Layer 2 of a small transformer language model trained on English Wikipedia (15 layers, counted from 0, width 64).
A neuron's activation on a vector x is GELU(gate . x) times (in . x), where the dot is the dot product.

Input weights of the MLP neurons that the questions are about. A number n stands for n times 0.0019.
n6 gate: -83 -12 19 156 -165 46 176 4 -37 60 -106 -154 -146 -129 -36 -107 -32 60 63 -99 112 -216 -107 233 170 93 12 164 90 27 -48 -157 256 183 12 243 171 215 305 -77 -15 20 101 36 265 20 166 75 -32 -156 -122 57 -65 64 -44 179 300 84 -59 -8 -63 -146 8 -123
n21 gate: -192 -206 -14 40 -180 33 -22 91 -356 -11 0 -59 -174 4 75 -144 15 -39 -268 119 131 -22 -174 109 -4 -11 -173 11 -91 -69 -8 -108 175 -74 -22 146 171 -165 -109 30 -22 -279 110 204 -23 201 -64 71 -37 -52 38 87 57 56 -207 -55 4 47 82 -63 195 11 53 84
n45 gate: 35 159 -31 -141 170 -176 -219 38 -4 -89 -171 -14 18 85 -28 14 236 -57 -74 37 243 55 -152 113 -99 -213 -327 -19 -160 59 -310 -179 240 237 -91 74 241 279 -28 38 63 218 -232 -122 19 -55 -170 -167 -14 214 -128 66 66 9 -417 -132 69 98 -148 154 -27 94 137 -13
n51 gate: 85 -188 -45 -57 -77 -117 -351 87 7 -70 -40 178 177 43 114 -116 -50 140 -70 163 94 96 -77 -15 151 -414 -12 227 57 68 90 -4 0 -116 -49 0 57 23 94 -80 166 -299 -118 -91 -122 57 -24 178 12 66 -99 -63 131 -59 -4 183 8 -138 -251 132 57 -64 24 -127
n137 gate: -101 -161 -4 88 -141 56 -49 -141 160 82 88 -41 -175 -50 45 223 -8 -155 106 -342 -194 -198 171 -96 107 52 -49 17 76 -68 -310 -71 -44 -57 -268 -164 0 0 83 -63 -52 -41 20 75 21 229 137 -200 160 -173 -34 -87 130 -37 -38 277 -195 -146 41 -33 290 -75 42 -92
n141 gate: -153 -41 -111 -118 -18 -51 -176 102 -49 11 31 -201 48 -98 -87 -11 11 -71 19 22 128 -99 -82 -212 -123 58 -19 -177 161 -105 98 -86 29 11 -4 52 -15 -11 158 -42 -250 108 77 -57 234 55 -49 60 94 -379 184 -42 -179 -120 111 227 -82 -155 167 157 26 -188 -187 0
n144 gate: 0 127 37 24 -72 -34 56 117 -65 42 43 35 -107 -53 148 35 150 -86 -31 -45 -127 72 -122 174 312 -10 -280 -187 14 -119 -53 -44 38 -17 21 175 -48 0 243 -32 105 -98 21 -159 -180 117 39 -31 -53 -126 50 146 -43 130 -149 14 21 -141 -76 130 89 186 164 206
n173 gate: -287 -208 12 -101 -192 -24 -66 96 -77 12 8 -247 -66 79 54 -147 -74 63 -264 103 -120 -277 -16 -48 156 -73 61 67 16 72 79 115 44 140 -53 62 36 256 241 -97 -212 21 113 -33 -63 -187 -76 -78 -103 186 -122 46 232 257 -53 -389 29 87 -45 -17 -126 24 -72 -66
n184 gate: 88 147 -115 -95 -144 -82 80 -63 -209 164 32 -295 254 170 89 -70 326 25 53 145 222 148 -53 172 116 -164 -66 -45 113 64 -31 30 151 26 65 80 -22 143 40 -303 9 326 -316 76 62 9 67 110 62 89 -36 -238 -59 -80 -237 -69 171 208 -281 -146 65 51 -54 -4
n200 gate: -62 -135 -87 -267 -60 -206 -117 31 -32 -13 190 -21 -68 183 43 -77 -4 37 159 249 213 127 -47 55 281 -143 -175 -39 -157 256 26 149 -29 -224 34 -86 186 72 248 -97 71 -99 -76 271 78 -191 35 -82 82 -273 -366 39 57 -147 -108 4 -4 -108 -249 -43 115 58 26 -28
n238 gate: -68 -17 -217 41 -260 -359 143 55 -47 110 215 -100 50 38 118 -21 125 -103 -109 -42 -25 169 121 -49 -24 -237 -62 -76 -29 240 72 121 115 42 197 117 4 -37 -207 60 16 347 90 55 85 -173 -85 38 -13 -17 -9 -60 115 345 -233 -119 104 -24 21 231 -45 85 90 196
n240 gate: -356 129 106 -43 -174 -99 -225 -27 -4 -97 -77 -460 -262 40 53 57 -39 -117 88 101 190 -69 -153 43 47 -47 240 115 -328 56 -40 59 -47 259 -129 88 30 199 -102 139 73 -119 91 -98 -204 22 94 197 93 -49 153 165 -81 141 -134 -117 170 68 -131 119 17 162 31 -49
n245 gate: 59 25 -44 209 218 4 -75 -89 54 -163 -137 70 -157 -72 38 -107 87 -8 -316 46 -46 -123 236 162 -295 -20 -132 97 -37 85 -34 -68 -12 17 -244 125 -33 205 193 145 109 25 16 -152 114 53 -135 -133 179 113 149 59 55 -205 -262 -118 -236 -212 244 -71 98 105 -59 58
n6 in: 0 60 -132 -47 -48 22 78 41 -10 60 -42 70 -136 37 -30 -202 -100 109 74 122 -78 -55 -11 159 61 127 147 -71 -76 173 -142 -328 243 115 54 201 -18 98 52 -83 -18 41 80 150 97 -44 226 30 56 -100 -140 173 68 -63 -34 153 155 -118 122 -56 175 -147 -223 -274
n21 in: 126 -43 71 145 -96 46 -246 -16 -11 133 28 -62 93 -280 -27 -228 -113 152 -245 112 59 -88 136 23 125 88 -189 -283 -4 -19 346 -124 -122 58 -72 222 -65 23 102 16 -148 -128 80 24 -110 180 170 93 -86 -180 44 16 -36 20 94 153 15 -15 85 -234 -104 34 103 58
n45 in: 382 253 -259 -220 -45 76 -18 -231 -72 46 187 -186 181 23 170 231 209 56 109 86 -28 67 -132 40 -97 -13 -81 -5 -112 -226 120 185 40 -137 -9 123 85 -108 129 303 -75 -223 -412 -125 9 -72 125 177 -32 50 -65 -144 -107 50 -13 94 -32 26 -36 283 -193 79 -98 -56
n51 in: -16 -230 -107 54 -72 132 -163 162 84 -3 -71 7 -41 -105 94 -72 155 -30 -73 -107 136 -215 -93 -68 50 -78 -100 -91 51 202 88 127 3 -149 -44 14 163 41 -84 60 -74 -107 156 -70 185 -92 162 14 177 -132 -74 4 32 -35 221 -167 124 -270 110 3 143 60 -28 3
n137 in: -45 214 -292 -61 -250 -78 103 -19 -10 -63 83 -263 -54 -256 26 149 -47 216 168 106 -29 90 -11 -50 18 75 76 70 47 -36 -33 -95 68 77 290 -4 193 -187 -258 -236 39 -33 169 45 -237 50 -60 -18 18 -96 7 15 0 -103 7 -29 -33 4 -69 88 -14 -25 -19 -34
n141 in: -78 -15 65 15 130 -15 -102 -148 0 -162 -69 -86 52 178 136 -33 -112 -139 49 15 200 -92 -149 -190 102 4 130 140 22 -113 212 11 -15 56 -132 -56 -44 11 60 73 -197 26 132 -15 155 -48 -76 41 -41 -71 426 34 -299 -169 -31 0 -71 -123 0 195 -159 -257 -92 -84
n144 in: -235 484 42 238 -30 -42 -87 48 24 -9 -67 47 -69 -166 -31 -168 181 -123 9 47 -288 -158 -125 21 -51 8 -227 -70 157 -101 -83 -17 -80 22 17 -22 -165 -43 140 -22 261 -117 119 13 -4 -26 -75 -52 -26 -48 213 145 -53 -148 156 229 -82 133 272 100 4 364 110 -122
n173 in: -15 -46 -40 64 -11 52 0 -128 124 115 -12 34 23 -46 -111 163 -72 -246 -141 201 65 -79 171 -71 130 89 98 -204 94 223 46 -48 -171 -15 -168 -38 56 101 123 187 -19 -61 310 -4 -250 34 206 -243 -19 -46 320 143 -105 145 -7 -4 42 121 -205 -69 -45 37 -31 7
n184 in: -93 -45 -121 28 -4 -44 -16 -4 34 -131 4 -36 157 181 -196 -121 -16 -93 -32 24 -192 -56 360 -194 -20 -230 76 -139 128 -119 -119 70 155 -41 -143 -98 -115 68 -266 233 -150 -53 132 86 131 156 66 24 228 212 -104 136 -266 61 86 132 -40 -43 101 -151 92 232 -182 -65
n200 in: 27 12 -58 -372 123 94 4 73 146 142 -21 104 -284 -4 73 120 -160 -42 80 -68 255 -95 -184 -157 219 -134 -44 49 -217 129 -195 -105 -4 -173 -12 52 -24 -317 187 70 63 -165 63 94 28 8 -111 -24 36 -145 8 25 132 -28 -56 -55 -260 -167 -124 52 159 58 -41 -151
n238 in: -19 -59 64 220 -151 -352 209 255 -244 174 97 -199 191 60 99 101 66 160 86 -117 87 143 -94 11 34 19 0 146 77 -38 75 -23 146 -4 250 -24 -226 15 -87 -100 -309 141 -77 44 75 -112 24 67 -31 -102 149 52 112 71 25 -204 16 -91 -39 75 -81 -15 92 4
n240 in: 15 -258 -47 -76 201 -127 -102 82 219 -66 -113 32 -12 -29 168 52 8 127 57 49 70 -4 -121 206 12 -227 -64 246 60 99 -156 -16 294 -45 -187 8 -167 56 33 -21 -146 41 -156 -58 -70 88 136 4 -155 65 125 331 54 196 11 -72 315 254 40 -122 0 -204 62 46
n245 in: 154 197 -80 61 -41 -166 -180 25 -73 59 -166 -66 -62 17 189 12 54 -115 -46 -195 222 -148 -29 -28 20 -175 74 214 143 -109 231 -28 4 -66 -326 -96 -118 192 76 132 113 -42 171 -312 -17 -119 -34 -79 -46 92 111 21 -30 38 23 -208 -244 44 -120 13 -29 -406 64 140

Each question shows a token from some text and the vector x that enters the MLP there. A number n stands for n times 0.0064.

"ries": -36 -23 -108 78 65 59 -68 -53 -74 -7 30 -84 39 -6 10 112 -80 20 -41 -69 -8 38 110 11 -69 -93 -49 -83 -3 60 36 47 123 -61 -16 23 -51 -24 -31 -1 -79 36 -96 -9 154 133 51 -43 -117 -72 -77 -47 -69 18 96 -79 -13 279 -28 60 -29 -1 -132 35
The neuron with the highest activation: n184

"s": -70 42 -130 34 19 40 -105 -36 127 -65 106 -122 79 -5 -54 21 -22 81 76 33 -15 -11 40 -110 17 8 108 -49 63 -7 84 62 24 -66 -28 31 -151 76 -18 -60 67 -6 -73 -141 126 87 56 58 -30 -41 14 -83 57 -115 113 -50 84 129 45 21 -50 81 -56 -42
Which three neurons fire most, strongest first? n184, n141, n200

" Frank": 58 14 56 48 -115 24 -45 -51 38 33 -6 -32 -38 -19 28 -116 -74 76 -185 4 97 47 105 -108 -24 71 49 -56 27 -52 -3 31 -10 -15 -76 25 53 -12 -6 -115 -32 46 -10 159 2 -74 33 -52 112 -80 92 -50 56 -17 235 15 28 182 24 8 91 32 33 117
The most active neuron and its activation: n21, at about 0.68

" su": -123 6 15 80 32 29 -19 -67 -27 63 58 43 66 -8 0 -23 -30 -56 -56 -58 30 8 -30 -43 -140 62 39 -17 28 -45 64 -73 -55 2 96 105 157 23 -7 -26 -6 -120 98 44 -45 -99 125 -72 45 -139 138 80 71 -102 149 -62 12 -61 -83 -121 34 -97 -34 -29
The neuron with the highest activation: n141

" was": 79 -44 -182 96 24 -22 -32 9 242 -34 19 43 55 -12 32 -82 -51 110 -5 72 7 21 1 -44 0 -15 -77 -7 -27 47 -125 52 60 -59 20 -32 35 83 57 19 59 -33 34 22 142 22 75 7 -21 -19 1 22 66 -85 130 22 -50 8 -6 -44 -7 11 -62 -185
The two highest activations, in order: n51, n200

" after": -26 -101 -213 -4 45 79 70 -61 118 4 -5 -1 -48 -65 64 195 -103 -174 49 104 81 -27 -1 -11 -68 -55 -172 -54 -32 -22 -44 64 -33 16 -41 -39 75 -74 26 1 -17 -42 7 83 -22 69 -68 103 27 -57 -16 47 70 -95 24 27 -17 -108 69 -40 -85 -14 -15 -111
The neuron with the highest activation: n200

"Sh": -127 82 -8 102 -31 4 6 14 44 -30 -33 -14 -78 97 -12 -60 20 75 28 -111 -31 36 38 149 119 -75 52 -27 19 -52 -37 -91 -159 47 -6 72 -37 -128 52 -18 71 -40 26 15 -80 -18 -15 -70 28 -27 103 -16 -7 -63 306 -37 54 -118 -35 15 -7 86 20 -1
The neuron with the highest activation: n144

" with": -28 -157 -123 57 -27 41 58 42 240 -90 -72 -43 -50 -104 62 8 -65 -95 9 60 14 -5 3 77 -61 -21 0 8 106 -44 32 30 -31 -55 -48 -31 -71 46 -2 65 -31 14 -13 -65 -86 58 -61 26 -23 -4 -10 -21 104 51 181 3 -68 -42 84 -50 43 31 5 -65
The two highest activations, in order: n245, n51

" Kh": -97 -26 28 5 27 47 1 68 -52 88 -30 -4 58 15 -95 100 -6 28 84 -6 -25 73 -8 15 -5 -50 96 10 -46 56 -38 -113 -64 70 29 -46 55 -54 31 152 -72 -18 -131 107 -84 -32 -54 -39 134 -24 63 -70 38 -116 258 -110 -34 -27 15 145 -5 -5 44 64
The most active neuron and its activation: n21, at about 0.2

" a": -17 -72 -28 107 8 42 56 -55 298 -68 38 26 49 -25 30 -81 11 88 34 -14 6 57 36 -27 -35 -35 97 1 -18 -43 -7 25 -57 -31 39 -22 37 53 -32 -25 -20 -70 93 -58 -33 49 55 70 -7 -27 -6 6 -30 34 177 27 28 -154 36 -2 -94 23 21 -86
The neuron with the highest activation: n51

"ha": -114 -39 68 11 32 53 -69 100 -85 40 10 113 -39 -77 42 -16 -63 36 77 -9 78 83 101 -23 25 99 -202 -9 163 -10 -36 83 -59 128 -26 13 78 -18 -25 -46 45 -59 66 -53 -86 -77 113 -57 -6 11 -12 19 75 -59 145 -55 20 -98 -21 -6 -90 11 11 76
The neuron with the highest activation: n144

"eg": 86 -70 43 18 63 4 -37 93 42 55 -36 -55 105 -57 -120 -49 16 80 13 -5 -1 -56 83 25 96 79 -105 -69 114 2 60 77 -2 12 21 30 -22 84 -123 55 121 -30 18 -55 -53 26 51 2 110 35 80 -113 40 175 61 48 -31 106 -22 101 66 19 -52 3
The most active neuron and its activation: n51, at about 0.23

" under": -61 -44 -103 34 3 44 54 -193 199 -37 34 4 -46 -107 -21 9 4 -86 14 51 61 4 -10 -26 -84 29 -19 -17 27 -47 -10 -46 -3 40 -80 -26 -2 93 -31 9 -101 -90 18 42 -142 -7 -20 -29 51 -76 21 20 54 80 172 103 8 -25 -3 12 -13 -11 -74 -168
The most active neuron and its activation: n137, at about 1.6

" Z": -80 -61 -14 89 -17 -28 -49 69 -1 -19 -39 -20 -4 29 -35 -68 50 -33 -33 -31 -72 -17 14 -2 131 -32 204 55 26 51 83 -121 -77 21 12 -66 8 -90 -38 62 23 -52 -49 -24 41 -83 -68 -116 -33 -28 50 -123 -68 22 357 -41 -28 -109 -7 -30 -7 -37 13 114
The neuron with the highest activation: n141

" home": -55 4 -120 93 -33 -28 -22 24 51 -44 -38 -43 -85 80 -24 -10 87 70 148 9 -51 137 -57 -46 -24 31 -62 -33 43 -60 -66 -33 8 -41 -112 -3 -135 43 17 -43 30 37 17 48 -137 17 39 -47 -110 85 -1 -109 -105 71 204 -55 82 -105 -7 -3 -44 -158 -5 -82
The neuron with the highest activation: n200

" train": -49 15 -180 100 -28 88 -3 -12 -16 74 84 -49 80 -37 18 14 54 -31 -17 -56 29 59 -54 -151 4 5 -57 -31 73 99 -70 52 129 -81 103 -36 -197 57 61 -81 -8 -29 -3 -3 -37 -70 55 -117 58 -41 19 -68 62 -51 170 45 110 25 84 44 -24 -93 22 -28
The neuron with the highest activation: n238